Layer 8 of a small transformer language model trained on English Wikipedia (12 layers, counted from 0, width 64). Numbers have three digits each and are written without spaces.
A neuron's activation on a vector x is GELU(weights . x), where the dot is the dot product.

Input weights of the MLP neurons that the questions are about. A number n stands for (n - 500) times 0.0012.
n11: 474539437479431490518294337462535493576666627599447561516366436404486446570652315332559639683353759456581386511728412711565479467642326431613526323442281447498566492609552679688520510448400529
n12: 391435337521363474579509458671431525472656524496404657495571505547460460332640439520286427420670539620589492538635478453361358440661440627294373606421677697602290635434568425570543430408452509
n13: 161575426739519579295557633621544380259660376711598344454476457351484459301498600472523474399658454549595512345434676613673433572423415524508627469446529607482542583232525463461508473460418597
n20: 419566335439651392606545586489387457273559377749577418768683431549262436600486594496426551495629737467296176619392462563278627426617540536351796331486429570718755355379312267485550574574512455
n23: 550326470541577706381523640447370576488679341575726370317415245490542398475651520512675413580581528605475450408492471437377559495423513440583601594538323556536345648591649512534523682500470333
n31: 559642607461399399539454552628341643745427575611500495503633587468483557551491469575357451307492503603307603300479547386711487749459551577354584452495570510499328459474384385446572510367505478
n35: 577349442580361494450686488444563385469460557381407432408484572485554331491721524679510452796471539581564292455364479444674522610577635641409796303313451327332448475549539601419497585472622383
n37: 386461298493192316356626589681418562501271578448608301790519606304395372441422771393425386548563249456597841624742391505346578338459490564582590441577597599672512563373574495648008884474481547
n39: 610464402568400461501540694359531487486626523430708501477419279329599557607526629329434563411551549334589576261422377551355563635528389549329646463700426532556412420607499527318612607466490513
n47: 536595550512520386504475665290469487461589473429513520498447483544553423632627683381230461553672373543405666496389371624654414677506549516498608354539526446543461630335670383493490444602509416
n50: 375606272456599546745559685487389487546819413517646185631625453613546536589503555516419476466604280549718509560467443493457422573348375450510380442458215481515537538547693653474389421535295405
n55: 591756503500385301599690304532342570527388468574420589540351758528423385362411411513519316314559355438468719424436836535536731372582453520559407480664545281717641453586465508586563392554422392
n61: 643734424616561654547682547477439461371416618508230456374559623385606550455221654491484624488451558669530649445542469451451505557413714452465537451391414297442221582409512361426405545549452712
n66: 667447362266484167603421457404517397678677213434666317663713604479623600464408496406689505449582496240866648573534420582314565516567651502164551430659399515706445554273398498646412665585471318
n67: 531491463610524595307296289367607397602402447656510292399628525671319335461338592603481615644526460583553603327550335451591518464533539455473494551596595466535572488283410493712541272684568455
n72: 499653513494583421495633529613454644523710409540553674485410676405453511539506734392502544610583533513516661399469625583366344418736455310595523418512412393576206485651417450363308721367451511
n76: 499549472499519565545186553391586358431325573401446424536578415563343555493396238441705418531613418365637470475560484771516505499372865519588581569446650541563431676621377434591315445446329364
n77: 515386382631458331479491584543519592530412548296417544530368626292449630520407695399664623593548465549586561593510506776383507611488468383306299461573691555557274633575497498535646548417717283
n80: 610505332449440742351548532446472559626514553370532273222655469435535339428460557621582522574457523495563803398424527561754429577483688536509420573570300521591302485637376328648486579456422357
n81: 472468303471591600485479296553530330319547433577452596554475580543522399601508457439497532502797297659580546359479474372579389414708393419371553434468660600645493450535546617414421572573495479
n86: 319546502468260390329696439334321451311488362536390555594706511491529461412577518509420356631508428668653685568604557508620337772438477477371686651451575556552506397444515576382540752560599731
n87: 533432497500369635399435564459493379462570557377389631235526389421530481415418353427454617587773535667653594474432424548557705318486411480483353613377459539695429418837774412459428468504600507
n91: 556645645592531555312328517650595565372563428316417410518422493322442423525512409809556422511430594361375588619576589454637593479455439397758617564375480485430457241582473584414467560506311572
n94: 503390336300829469650495438563393587480616572617456315500539450413416372516446574447565572218437596625349712518460386486556611667513720663388678459439572522479481192453596508619392527350334503
n96: 459476548478504485422385523548616401593446500303417414560664548482493653493374535457528403593488561353552587415395435381496587575438289568585555505412473430712509411482431434524693443490605779
n105: 400689358571560504508188544380534463457707409480449506499603377603629469341547448618485536355398504439495470527385533502437545601641519438750408574419514540489654759335289386592528402512283707
n106: 459404247809555419594288457388512544431581405429631483598540708453672292620446692325487175476472796323441396644622456577251462439635468582440612611529612394411446347609627646474255375672530387
n107: 480241382474617416542462326415396633514346562445703536496547594608569430389484363544699425539497444450521427385496458461600698388684509476471661695621576504491470415352250513595322712422454639
n112: 667630549235450326471643465472456360507432406501574506494519515618633604383451536407513786435623369656779487526507371511401771408484519377434418741542462598484547460510533386508558390520498346
n113: 672381524335369380612339573731560435328429370535530620198655436505373490560362639405609550618421591197635726618577596554324441646462501632508538646554457481347332457675590412541419482353672551
n115: 357485520483508308635460374609499324458506429576574429455466517532333457624409619314464493552407584690431710397357553352679786577664489591523637500605543427460464482390558725578488593442407437
n127: 338474491339576390415475492484564597528387423570647559508571280617427740517472604317336445489572669631607548495634566438484481425569484517392560294514477376387435549445504553459570783461342376

Each question shows a token from some text and the vector x that enters the MLP there. A number n stands for (n - 500) times 0.01.

" August": 382578594579303580460532315471734508730575501556491698573449573574520563758516394309524542287187431599520688536433722347400560384499684359278434491383388514636684545558442453230544344527556535
Which of these neurons fires most? n55

" New": 430408639563488639462732541414737491744474432548402558416450594558422464662450584420461616368268301468420353526521556402272310581566706518258388549441471693516849562498439610213619360506666462
Which neuron fires most, and how strongly? n77, at about 0.34

"ed": 470581565557397484660514462333865677652513475653428466607533521472615387741410327256468645435432335494522613370372630583391491371412735473316417651379310734470525471351534471425554509491544544
Which of these neurons fires most? n66

"res": 508314610483371649378606494440771590632636576620302398664450434430632476726457483305584477471421354508396385438484713301386558345528815508443481644417356494599412371411576451377788642523435580
Which of these neurons fires most? n23

"ish": 382456757491517543556495496410773632734531402458495504364482656379389431700425323275415739556255412590447577507390549488345420578421681443319425625465445796270648551403619535354437557532533621
The two highest activations, in order: n113, n115

"l": 568671516608427529486620328504818623477556658477508293571502565506343485515549349511240545490217212499331586508405652535382415604481728477404277717355443636392544471527605642358499513474586602
Which of these neurons fires most? n91

" of": 414361544573443624633401614476889570590636465571468563546484650496549557672487489264447563388321349644310338440471636350364540422507676409379384770330355549391706493470469576288536552545550450
Which three neurons fire most, strongest first? n106, n105, n50

" February": 375476519559350592471579347529776510668528447560331738644362560538563563684517444272452502266170404566591686587440666371470559448527712385441459537374414531735698493534545428243502329472520504
Which of these neurons fires most? n55

"ra": 461350614575500634444709717593678409674520421685371401620430331539444506771589443229351581567296515502428413494444793334314506560365646456330478533198367498476587494426544485446580609648612547
Which of these neurons fires most? n20

"as": 491562554542485633472423491330770681671443421661532617467276409512466480735440480263450564584273368743515553431408612465388584433488767425140429564378382457467567473501462485344572668611475672
Which neuron fires most, and how strongly? n127, at about 2

" so": 416363495429490484515444624506882598615490452624505405644483502596549462751664439264502436540257250621354637441402738342438499420466535424308551658310423621414715536459347610415607388573504517
The two highest activations, in order: n115, n50

" a": 415353641530495444564672701528747654768495443545526447688436527630555419646562325157434575482430416495452443524383694308292471500558680510295588614306548616312616411541363288380492466563545550
The two highest activations, in order: n20, n31

"ited": 482596533495394593432431487542854697583426485492752571463586650453395500790406310219349642369309306552616435503398665582492568422407472415438384708397287672523501522538474437601533379532509507
The two highest activations, in order: n112, n87

"ther": 407325755610379456506522519408740524544682568634288616423535478463417439596578461320293478347464365578584631416523521353504405543347701579470625588477424660444739328288357625443415744472718434
Which neuron fires most, and how strongly? n86, at about 3.1

"0": 551402803498523619448401576592918508740422611566383608658459441559451341823506365221495562488313411354449480399493554557332501502462550446457446450283362665455584590457588492473548587447553348
Which three neurons fire most, strongest first? n11, n76, n113

"ain": 518340585554472818522588352433772597657506419547496424495643542370379481788436392420307526525404285529374442473486512589433363541318693525341432589284312827506637412475723572473484574443551554
Which neuron fires most, and how strongly? n50, at about 1.2

"t": 506584478484506806343589582483949522618473437518333437591439536458488516779465400170551577406458398574328439598480511462497502464503604235477383610408316567513552538540377640400437647385548581
Which of these neurons fires most? n61

"en": 476596499580514495462611451279581554618510576597541452661375451495546641705530307215496523426232461506564587569539577390506611359249656517531428733302333666630265593463367393416365654400659697
Which three neurons fire most, strongest first? n61, n37, n76

"ce": 447538537470484534460536623583811526736450514512412585509514482454497378691468278074564521573303423570415726451341642396492462501420655376434393498371400746453683526392525440422633453623446676
Which neuron fires most, and how strongly? n96, at about 1.1

"id": 487524544579515731409314247228656911456832556626503443609447602295359422624516470392519508350382393569481495544560606543599437434375696613368471671401391632517583515521419307368534560404421540
Which of these neurons fires most? n94

"ry": 445455715465515381512540629506702672836472568580475542499416500513435509815515327051367645621429491537458507474412561512422491539353642323336391534337384596358608475360635603415619511568442578
Which neuron fires most, and how strongly? n127, at about 1.7

"om": 634340706589429640415486598574572634529640527544389430492286619471556422718607409172423520445262238347472346393388519432635603444474696581310553646254507561558478496556539525363561705548592660
The two highest activations, in order: n35, n39

"ation": 468389727542419805497390488323922655749486582492356571531405545538389410650353408305507514501410358504520490375385665537521505425432709357325493509399404702559657440548585438380549379605482548
Which of these neurons fires most? n76

" o": 559436631602575589365553584394725571547623511522392400596548437619527536644688368232405540357352312383344416405566660391532518522483506543341525667182471626396928686453439457367564462430504497
The two highest activations, in order: n105, n13

"th": 438564799535434563479428591522818616720302602399407639381376607541429406624472503255500653533241438420545518587467594465341628446537703373231348589414352626384618489428435522398516633445473708
Which of these neurons fires most? n113

"ers": 522502563474481676421603418301826622731500610481268531554504422370623488743407428152506582437499346566417518435466617399597515497435672432479385646251341683550488438379499586393512667557476603
Which neuron fires most, and how strongly? n61, at about 1.9

"es": 652376594568526572449737492594663621507352518437435470615257440479514548746595469383370596354419224531405414377428637393525524182439742607464624687343356535438563372323475592472603636578589642
Which neuron fires most, and how strongly? n35, at about 1.1

" f": 517538326584475539472508697513805461528476471550543440657382722568432562660592560399469520436429214487268530599476661458218469434593539458305412614200439717548711632430420444311513579400628404
Which of these neurons fires most? n20

" am": 378327679527606593432549538505679660582449518540552341572408528535599358582571481341324444353205381448452419328481684391442388477704622423324481580310463702456829627384479519393482628520667760
Which of these neurons fires most? n13

" g": 471382591478461553375386472430823679597631433411404513747232564508429615506627421328453518528277429533500560484473755328305368519609626366366529527311532736389675595360400586482502613366682608
The two highest activations, in order: n105, n77

" he": 549404601585440605568446473457771462771500388559551385675448543641412524567614449342406333304283321489426646407504764366366467540513631376392503628300399695379775518550345654358567524353582613
Which of these neurons fires most? n31

" s": 542403657583505348425630637486726719659549523461418343622365496628584528645523462226402742547397352629411515448445718279308450477629626537361555524212422564319523528415414483317386595473649670
Which neuron fires most, and how strongly? n72, at about 1.5

"o": 472386519346427578558660500393650627552634412604507433715370595512568418650766437254215590449371246628304735520436639435392470367341597715457509489319356666365500551411650527516576545554595531
The two highest activations, in order: n47, n50

"ister": 582393570565335652418451398536625652661585622582435419430520736274573446667493424374369526342196251328568488521558639581479477572360685561545375724395265786574582468433587449451571434463489551
Which of these neurons fires most? n80

" r": 569417512481590555483480563467811691416481533465419288648352626551493489659666456431606484527387454588446584431456783206183507550620626356385332508284361626411721628339344424500550576488522577
Which neuron fires most, and how strongly? n105, at about 1.9

"g": 510525623477488734399568544675890581589547478610558393602309417467484709497472339169377362397251514371509455484487597458494480418547626421395385511417353706441520444350551522451592621548666658
Which three neurons fire most, strongest first? n127, n13, n96

" build": 562583569490501755355531390354861596667484433508552518370424607554511475810462369316461526470240349616426455403412556357441450588555645330410398503442358856535658632436378503433471567415612472
Which three neurons fire most, strongest first? n67, n80, n81

" loc": 597499601464363679404361405398801492644562405436572385503431550504598579728463384333433500345245349619486560430514782271438480444588741333418432572425372711581569494637328455324472652556656580
Which neuron fires most, and how strongly? n80, at about 1

" st": 540538273697411677363630434365761652649435500393460480550242698526447520564665482353381525420276283508491676545488705325418558486581691359462405626376471764554528560489328477428424580355616492
Which of these neurons fires most? n37

"hen": 536438745588402654560494432580655468575771474606423388594419469447518419657523403317571397364093404540434550408496650495299371479419795547370457615507430591472672426493672584263550276496569737
The two highest activations, in order: n94, n106